Layer 9 of a small transformer language model trained on English Wikipedia (13 layers, counted from 0, width 128).
A neuron's activation on a vector x is GELU(gate . x) times (in . x), where the dot is the dot product.
The model reads these tokens: "arian" "ism" " and" " central" " concentration" " of" " power" "," " call"

The vector x that enters this layer's MLP at each token. A number n stands for (n - 500) times 0.011.
0 "arian": 372 488 472 543 671 551 619 812 373 510 451 559 411 601 617 640 434 478 443 249 615 347 347 681 631 701 644 489 543 397 338 695 501 489 535 459 525 583 603 516 373 224 544 616 418 597 255 595 354 473 301 628 316 345 477 533 328 670 761 397 488 563 218 582 451 716 454 465 709 428 561 686 443 308 586 450 484 186 385 474 583 311 540 503 545 566 472 536 494 779 622 568 673 536 677 577 587 455 544 474 497 677 461 564 444 560 406 609 446 457 446 440 531 483 492 608 661 667 452 729 335 445 450 543 386 649 510 351
1 "ism": 333 439 633 497 542 582 476 784 387 369 610 490 437 485 449 485 526 446 351 351 590 543 308 572 595 632 583 412 669 334 369 662 592 486 491 482 542 538 586 339 400 327 605 583 419 615 349 486 353 357 328 587 398 266 630 635 472 570 711 500 416 636 119 650 486 654 443 438 659 258 555 635 505 264 595 674 432 256 550 404 475 366 473 478 621 591 486 463 531 646 635 647 573 539 683 491 552 601 655 424 414 683 533 653 390 678 440 710 479 516 466 429 585 306 535 680 700 570 497 705 383 509 539 618 560 576 524 309
2 " and": 376 390 471 510 334 500 434 664 145 609 654 439 573 442 639 595 567 677 426 152 580 392 432 620 499 429 348 675 578 478 387 641 367 348 497 506 543 335 545 477 439 375 700 438 539 479 452 562 401 377 484 540 414 381 779 557 535 658 680 327 560 618 284 519 644 605 512 381 563 265 303 532 400 269 513 569 410 322 641 741 450 484 405 459 545 557 468 351 451 704 667 841 546 376 440 539 397 464 473 389 580 613 378 564 468 569 704 470 546 619 458 629 520 549 492 323 528 634 333 584 589 439 398 453 405 767 347 482
3 " central": 553 505 494 484 571 303 375 686 312 558 518 689 593 452 661 707 548 528 416 273 565 562 633 724 561 571 580 600 694 421 540 622 592 448 532 773 434 499 494 615 403 249 495 564 471 481 311 573 281 578 468 534 262 603 546 609 519 826 519 620 391 553 280 498 658 615 621 355 694 215 729 600 436 475 485 536 365 174 453 664 421 457 348 559 561 490 391 466 524 749 526 549 571 512 551 400 469 408 657 457 504 735 434 453 630 477 672 367 502 382 410 345 504 510 583 358 580 488 429 600 438 322 601 771 359 666 425 541
4 " concentration": 446 350 312 511 379 569 518 681 183 265 429 490 524 243 605 580 587 574 449 504 527 504 439 666 640 526 510 505 532 218 595 585 510 512 555 619 483 490 480 427 549 338 563 625 459 472 333 349 611 606 414 534 352 643 474 545 655 451 416 437 431 576 225 652 493 634 580 340 877 384 477 712 563 476 496 637 659 237 595 464 505 518 548 637 640 675 603 470 558 710 546 756 649 476 499 490 607 479 573 404 443 911 689 493 340 575 602 524 435 513 468 328 581 316 536 542 617 651 630 672 553 508 507 678 522 499 469 516
5 " of": 497 491 402 546 390 533 546 562 120 535 520 505 504 324 614 480 594 584 441 53 448 336 530 630 420 426 467 617 554 527 678 675 582 529 583 511 560 227 660 696 411 417 500 458 335 499 538 438 478 528 417 546 492 661 617 499 623 547 555 418 469 507 193 541 459 716 392 437 705 345 560 709 403 358 528 516 525 113 607 585 481 532 492 509 721 606 588 505 483 727 605 646 549 465 498 326 597 603 639 498 619 643 497 436 609 487 449 566 468 545 395 275 440 555 598 570 732 540 338 659 521 425 484 520 523 556 558 446
6 " power": 447 352 515 628 415 489 397 480 235 342 596 527 470 376 564 805 552 577 456 450 562 450 430 580 544 543 468 513 666 316 698 561 508 522 491 623 488 448 506 430 566 339 674 419 502 537 349 431 550 479 579 530 322 612 514 522 622 415 531 543 442 522 38 499 486 581 522 637 681 314 581 781 527 346 465 677 478 261 506 470 500 309 447 844 522 658 540 511 530 594 567 713 672 521 453 469 578 368 487 350 588 716 661 544 521 661 487 576 424 506 369 202 468 443 581 579 620 688 653 704 402 510 546 562 562 376 617 500
7 ",": 397 235 407 436 320 552 527 610 353 590 585 507 553 427 691 673 341 696 322 356 345 367 527 725 528 460 212 710 653 411 491 591 407 397 565 746 483 383 597 620 490 389 560 450 469 473 590 490 454 385 507 608 567 503 963 491 593 587 576 420 671 592 202 511 493 621 384 547 591 345 478 600 602 365 514 707 445 343 447 676 450 387 505 317 782 631 609 422 574 480 623 799 703 475 475 499 426 400 606 436 473 639 366 439 458 552 466 582 493 523 518 398 378 443 557 553 461 559 451 575 631 463 492 550 566 591 443 423
8 " call": 369 442 375 630 540 507 551 444 195 471 553 512 496 211 472 736 593 496 512 611 482 612 620 554 611 791 643 555 492 486 363 564 340 417 442 477 527 476 552 554 468 514 519 695 467 626 634 228 510 604 576 421 424 644 494 506 613 599 399 452 296 436 240 758 351 686 325 358 618 434 336 675 743 283 527 524 521 470 497 512 674 428 440 687 535 577 563 478 590 560 753 620 484 294 331 592 439 394 346 301 596 769 464 471 449 549 722 339 625 410 341 238 644 559 569 613 515 762 573 376 321 538 409 496 667 534 399 478

Each question shows the input weights of one neuron of the MLP. A number n stands for (n - 500) times 0.00078.

n28 gate: 634 435 466 494 435 587 401 481 625 448 708 490 577 295 315 377 398 506 610 548 484 633 519 418 578 482 459 478 588 520 644 578 235 585 529 506 506 451 590 475 379 629 392 576 548 265 390 442 452 643 450 684 522 518 488 300 391 484 607 481 614 537 663 401 681 291 497 670 416 491 525 373 342 603 431 259 541 573 628 383 543 586 335 386 404 497 467 630 417 707 546 484 402 525 416 632 519 525 589 585 541 296 475 494 532 488 491 674 570 677 468 555 557 509 628 445 622 478 406 555 356 475 424 453 308 459 500 418
n28 in: 563 433 478 510 323 352 430 566 443 647 369 369 433 347 481 509 592 487 451 478 493 434 619 693 632 516 380 671 509 438 433 383 433 644 349 354 571 411 341 582 619 500 458 594 230 513 670 440 493 443 565 277 538 465 509 558 603 551 573 484 436 513 542 512 406 242 332 648 638 537 593 475 519 314 646 573 358 491 536 554 440 310 608 376 506 497 553 415 497 283 699 602 648 579 509 543 312 597 405 536 438 597 437 627 624 251 407 467 539 382 523 516 408 357 509 540 299 312 421 256 397 542 528 484 500 585 448 582
It fires most on token 0 "arian"

n101 gate: 548 537 500 617 550 439 540 326 544 263 605 215 404 670 628 487 586 327 446 399 695 394 816 538 356 460 463 349 618 635 440 537 523 483 208 615 439 391 379 439 448 391 558 670 503 500 418 328 298 326 877 500 640 417 422 544 517 483 599 544 636 470 638 551 544 473 318 701 513 407 497 464 480 500 517 337 466 594 383 460 665 575 503 474 334 510 415 483 442 572 454 534 517 263 720 519 586 473 560 486 503 466 364 486 623 447 587 507 486 364 493 460 466 358 531 299 441 390 408 454 564 480 395 372 568 432 449 530
n101 in: 199 530 507 477 554 544 446 462 683 412 475 631 660 668 368 227 417 549 524 595 558 597 307 352 497 440 347 454 421 691 743 503 453 634 555 418 429 417 625 497 583 257 627 563 407 357 629 760 641 450 565 510 396 637 576 361 513 368 483 665 678 493 530 494 619 668 583 560 652 574 621 497 463 584 234 456 402 527 445 564 427 651 452 490 487 432 592 493 427 334 477 576 693 307 510 630 476 456 513 620 479 537 533 468 397 372 598 297 476 438 631 593 458 418 608 263 516 382 394 497 405 534 583 422 633 408 654 510
On which token does it fire most, and how strongly? 8 " call", at about 0.61

n27 gate: 585 485 488 398 526 571 559 518 500 675 353 527 529 500 520 537 302 527 536 403 725 452 438 470 580 445 512 373 592 462 401 435 471 413 479 545 485 543 363 554 693 497 602 442 630 447 517 506 608 587 431 645 588 427 475 586 447 432 555 344 570 535 456 469 417 644 506 466 515 477 605 557 803 306 202 576 562 558 497 482 512 386 428 500 436 408 626 542 721 503 564 590 335 443 389 395 545 521 442 676 506 334 442 386 455 652 186 464 382 521 446 477 536 423 441 467 345 488 569 593 651 524 558 589 476 631 434 641
n27 in: 542 576 471 358 500 491 442 399 369 666 570 494 445 459 537 621 494 701 567 723 533 681 529 322 672 589 605 579 440 335 523 474 506 515 607 444 462 500 683 524 649 503 657 645 485 418 466 477 643 494 482 298 422 463 432 547 494 468 569 444 379 549 416 617 532 488 489 573 506 620 477 472 593 500 550 688 430 537 587 497 555 307 305 382 520 600 709 482 730 527 551 536 577 467 326 679 584 594 540 580 408 479 583 276 441 468 312 435 485 331 577 362 560 476 543 440 435 488 565 486 541 400 471 544 624 503 521 469
On which token does it fire most, and how strongly? 7 ",", at about 1.1

n222 gate: 363 585 666 391 497 483 428 329 478 600 507 609 483 444 323 493 406 595 669 457 353 713 514 549 565 456 462 423 587 466 605 707 517 326 560 410 383 342 422 479 328 510 500 567 521 397 497 493 608 644 400 672 347 507 430 576 609 240 696 333 483 480 806 418 613 385 382 518 459 559 367 643 661 442 323 510 297 401 489 752 476 350 549 419 493 579 563 405 314 602 567 552 696 395 583 628 412 600 470 410 510 448 351 575 430 599 469 301 602 650 462 585 504 507 538 532 289 381 453 473 225 710 581 617 559 483 410 570
n222 in: 445 543 539 350 460 381 461 419 497 687 657 625 440 449 598 462 401 693 703 524 449 507 878 266 583 415 417 503 412 526 656 634 528 372 430 236 619 500 507 683 688 504 463 388 504 746 496 596 364 482 322 597 475 479 580 392 529 504 624 328 636 398 541 521 349 507 681 689 464 400 550 305 568 457 460 586 475 503 511 775 323 570 544 585 561 623 392 529 198 459 719 544 496 574 424 586 507 395 507 518 408 471 578 365 548 564 260 504 780 431 306 539 600 329 628 415 560 589 637 436 327 728 691 511 594 536 493 475
It fires most on token 2 " and"

n16 gate: 368 545 469 448 486 384 434 571 405 544 529 375 344 535 558 412 343 644 518 551 600 454 542 738 238 421 219 651 377 363 607 412 303 486 496 704 644 411 572 663 514 614 440 316 536 581 650 538 514 343 521 549 427 531 513 725 730 329 555 273 549 558 842 473 654 543 538 544 500 597 465 845 601 371 528 479 697 563 525 469 393 550 596 466 549 567 544 400 504 421 452 514 482 482 443 540 461 465 762 486 272 511 593 616 429 448 378 713 607 550 603 459 368 606 608 514 503 443 435 469 574 447 517 574 564 436 595 722
n16 in: 335 500 486 451 248 637 392 464 480 434 515 504 726 550 616 422 615 757 666 449 464 382 609 428 405 569 288 627 565 551 531 603 531 404 536 475 641 531 475 600 565 607 464 507 687 433 706 559 583 507 358 578 354 462 490 465 640 391 417 557 608 414 574 524 257 371 452 504 461 490 231 463 377 658 621 354 504 386 604 420 452 561 671 497 260 419 326 547 234 590 328 772 629 568 490 513 579 422 639 475 443 518 490 851 618 458 573 607 417 596 518 580 486 620 519 460 301 237 431 705 363 634 338 461 475 436 425 531
On which token does it fire most, and how strongly? 2 " and", at about 1.2

n481 gate: 550 460 293 415 715 321 488 559 445 414 366 412 570 419 464 393 497 573 540 303 616 647 445 475 359 473 370 445 596 621 409 537 509 472 638 500 466 207 516 260 522 403 363 449 412 451 401 442 560 458 379 586 527 227 589 500 540 349 479 322 552 527 573 462 414 441 585 368 614 430 637 521 623 503 472 341 494 456 450 549 388 466 566 655 540 599 431 509 544 340 590 347 500 497 370 482 547 423 439 578 487 224 452 750 500 442 436 519 465 425 525 485 560 469 497 316 509 349 482 509 315 352 434 630 512 503 649 539
n481 in: 563 395 430 340 506 479 518 506 272 402 469 353 648 554 368 616 344 485 571 523 500 815 582 715 559 538 556 622 471 613 654 500 628 494 533 399 506 419 612 405 425 390 560 414 491 538 517 538 629 560 441 456 421 474 689 444 371 532 304 590 567 618 582 486 547 545 436 448 720 391 342 551 503 418 470 418 577 518 617 480 497 503 575 616 325 760 500 308 575 551 451 428 368 500 585 387 346 574 509 533 482 524 454 555 545 447 614 440 473 369 455 541 605 470 406 555 322 551 497 526 471 503 520 385 592 333 479 529
It fires most on token 5 " of"

n241 gate: 573 497 616 629 471 477 591 540 415 361 358 510 529 477 411 466 729 383 510 579 566 497 399 374 546 455 588 594 351 372 465 523 593 427 737 647 569 244 564 526 540 500 427 706 443 565 420 217 636 264 378 448 471 375 458 399 666 363 577 467 500 423 648 594 582 632 455 428 507 357 594 595 695 568 618 484 699 503 407 545 513 384 655 478 632 431 494 503 240 440 382 543 417 433 465 650 487 575 497 497 626 431 487 588 427 241 532 444 284 424 533 449 463 421 616 628 427 447 468 564 320 628 391 490 464 296 319 475
n241 in: 363 373 402 522 624 241 525 652 515 526 474 471 543 560 415 716 494 526 394 446 373 246 516 557 624 561 516 480 358 659 322 625 402 475 280 588 519 521 468 576 541 381 544 530 637 303 603 534 316 494 500 509 368 506 289 550 419 649 558 491 367 448 576 515 565 503 647 467 397 512 633 690 500 587 450 574 534 436 506 407 436 335 642 561 475 353 548 567 557 602 530 294 399 414 533 622 535 456 439 538 418 654 601 383 494 642 447 348 548 585 408 571 611 299 526 513 533 411 436 512 590 616 482 747 393 623 371 461
On which three tokens does it fire most, strongest first? 4 " concentration", 8 " call", 1 "ism"

n504 gate: 507 636 607 516 602 423 503 529 467 635 662 217 528 397 537 390 555 467 356 407 328 302 580 335 471 616 737 615 392 564 560 753 560 626 572 625 634 394 480 584 480 469 591 624 474 433 497 667 344 544 436 360 528 465 470 484 510 576 610 409 629 400 578 512 500 361 625 437 621 488 497 522 344 465 484 551 545 552 500 557 393 435 348 641 393 449 420 516 490 435 606 471 412 484 635 289 719 423 327 391 464 471 704 619 396 364 348 497 523 300 506 406 304 510 573 280 525 392 475 610 449 426 291 564 513 423 513 500
n504 in: 487 359 286 558 291 442 670 651 397 510 517 691 548 448 604 345 773 258 347 378 444 434 455 543 545 599 367 427 560 615 452 396 462 461 612 503 384 586 480 301 497 363 362 440 398 623 487 446 484 554 500 536 529 306 584 629 686 581 633 284 605 405 494 460 494 454 367 490 326 389 628 578 577 545 555 567 513 390 391 570 551 434 703 433 599 630 522 681 464 569 557 622 480 513 432 522 507 558 525 461 461 383 522 265 674 516 516 402 516 647 628 529 520 393 547 473 415 325 336 455 600 539 699 578 604 275 546 585
It fires most on token 5 " of"

n87 gate: 395 543 638 565 435 475 451 311 732 442 519 481 378 509 391 375 478 411 503 644 491 484 392 399 568 647 475 319 512 494 589 394 430 604 468 516 497 463 602 447 500 610 522 391 684 441 352 528 513 758 631 385 543 427 350 453 478 345 518 349 598 545 589 547 615 469 555 526 673 633 589 488 308 367 660 319 407 545 500 383 317 468 462 466 488 450 524 633 621 643 570 383 440 573 622 506 506 597 427 697 630 353 524 452 456 466 500 509 348 362 434 479 649 559 551 407 548 640 264 482 534 494 576 295 397 381 581 663
n87 in: 681 432 483 632 463 312 642 382 468 747 411 455 204 514 583 421 514 402 387 566 632 517 558 427 514 399 521 623 371 491 396 442 490 348 559 435 640 530 539 483 629 570 583 377 497 698 680 591 559 490 325 381 507 665 703 637 704 442 483 362 372 333 443 448 323 379 597 436 381 506 591 437 544 636 318 223 603 494 507 672 594 382 635 550 581 579 470 465 483 430 640 451 385 667 487 444 706 401 661 424 587 699 352 404 597 720 605 386 604 465 413 560 437 397 547 451 397 549 606 574 722 473 443 565 634 534 383 367
On which three tokens does it fire most, strongest first? 0 "arian", 1 "ism", 6 " power"

n401 gate: 539 481 605 395 468 279 592 425 449 630 483 608 272 477 494 546 676 411 497 531 559 405 462 621 455 399 471 517 466 248 434 584 566 578 418 394 519 645 388 367 523 380 402 522 477 429 409 462 464 384 345 603 310 705 464 449 379 490 598 409 583 359 517 475 401 161 639 604 324 424 602 680 545 490 503 475 397 532 336 633 550 523 510 503 516 658 460 601 654 585 607 451 585 624 568 365 618 600 393 367 624 439 648 480 510 382 357 747 336 438 412 491 523 364 643 563 459 359 566 424 510 645 607 346 529 630 432 466
n401 in: 550 400 581 403 476 540 297 602 406 516 535 500 452 930 545 559 584 440 485 447 429 422 521 509 290 551 494 368 610 684 569 426 584 401 725 512 366 623 528 438 603 596 621 378 272 405 440 554 413 542 528 683 633 530 398 524 430 436 350 636 464 563 495 447 460 515 380 414 640 480 476 476 527 533 522 539 604 503 584 424 575 633 553 419 497 552 462 634 138 438 407 494 630 519 550 345 591 457 668 549 472 534 452 494 553 439 515 481 569 454 488 473 406 478 444 381 387 697 521 677 439 469 670 442 589 556 503 432
Its two highest activations, in order, are on tokens 0 "arian", 6 " power"

n338 gate: 561 576 582 562 582 341 395 604 494 479 390 355 663 487 355 386 507 514 397 436 446 443 365 460 741 607 613 363 458 328 533 533 304 678 628 394 368 419 381 503 466 425 601 629 510 420 342 568 453 348 423 500 464 360 220 474 681 414 549 483 405 590 523 487 493 554 477 258 549 298 546 356 335 467 320 562 457 509 453 539 461 288 658 620 435 483 596 594 230 696 471 382 601 554 602 494 787 414 572 557 490 620 442 476 500 595 457 587 591 493 342 513 510 364 485 650 593 507 555 575 404 560 497 752 507 513 323 584
n338 in: 409 619 400 564 411 568 534 706 445 532 474 491 412 441 611 530 635 532 651 500 534 503 549 538 494 285 349 453 599 587 291 568 746 662 676 574 552 488 472 547 522 285 494 497 566 389 461 573 719 608 401 429 588 452 537 534 540 574 585 497 439 410 479 621 472 672 672 648 518 315 311 402 598 457 435 390 614 577 651 503 364 394 413 612 360 543 461 428 576 365 416 484 390 616 337 417 377 506 564 401 666 574 533 599 456 463 494 469 578 575 628 473 447 695 458 548 404 497 575 718 401 586 476 556 413 376 714 563
It fires most on token 4 " concentration"

n349 gate: 644 428 425 394 606 294 476 531 648 628 536 251 456 552 423 447 553 560 407 457 521 444 682 273 631 459 607 364 420 538 768 521 459 660 525 300 552 564 472 531 444 466 441 386 444 565 517 480 556 577 451 259 449 558 347 645 432 397 645 549 541 638 650 582 545 406 554 518 589 349 326 540 634 168 444 425 703 590 662 432 466 472 671 432 486 365 587 311 352 570 661 587 405 553 599 487 380 379 595 469 672 507 443 389 566 360 626 416 458 643 437 571 605 528 588 362 611 275 450 297 262 573 625 383 604 500 451 369
n349 in: 425 267 493 449 504 416 442 552 404 436 325 631 446 608 347 458 437 560 673 489 440 481 449 548 507 565 702 497 425 580 432 570 511 623 335 607 405 647 523 389 421 309 463 457 283 573 589 421 731 368 452 566 471 399 439 522 562 434 522 589 623 443 427 395 522 426 572 814 551 598 638 585 427 591 600 863 507 500 317 442 554 474 318 792 551 489 482 604 848 489 414 295 373 425 528 581 474 544 446 770 220 511 522 473 351 638 362 303 620 348 656 331 189 555 463 474 382 526 507 680 720 658 453 544 518 448 655 564
On which three tokens does it fire most, strongest first? 2 " and", 5 " of", 3 " central"

n98 gate: 530 580 392 435 489 398 323 533 333 632 299 407 309 341 465 300 660 541 573 624 493 504 646 319 336 461 452 484 270 367 364 577 579 337 593 559 507 672 302 596 489 568 415 536 459 548 678 500 459 596 614 529 439 443 412 646 591 387 504 374 623 129 751 465 628 519 393 492 645 448 464 581 620 696 570 338 376 641 403 597 224 681 563 633 449 376 454 604 478 694 586 444 407 444 405 528 627 665 543 673 496 628 299 545 530 435 304 341 474 430 626 604 351 460 726 406 489 541 241 486 482 423 421 544 449 471 404 379
n98 in: 737 467 447 553 376 587 348 668 632 573 306 411 480 475 460 384 652 560 629 544 399 829 413 273 496 500 371 481 428 436 488 612 705 408 631 562 446 557 500 559 746 598 315 347 669 616 726 525 302 532 450 695 488 529 608 595 570 364 541 508 968 338 572 444 728 256 280 626 471 543 648 360 781 628 316 385 263 470 479 549 349 748 441 357 402 521 215 555 597 589 496 656 319 470 600 468 492 554 374 621 373 725 557 311 492 130 348 500 733 563 466 512 322 408 564 406 258 470 464 541 616 379 532 521 521 454 425 282
On which token does it fire most, and how strongly? 8 " call", at about 0.67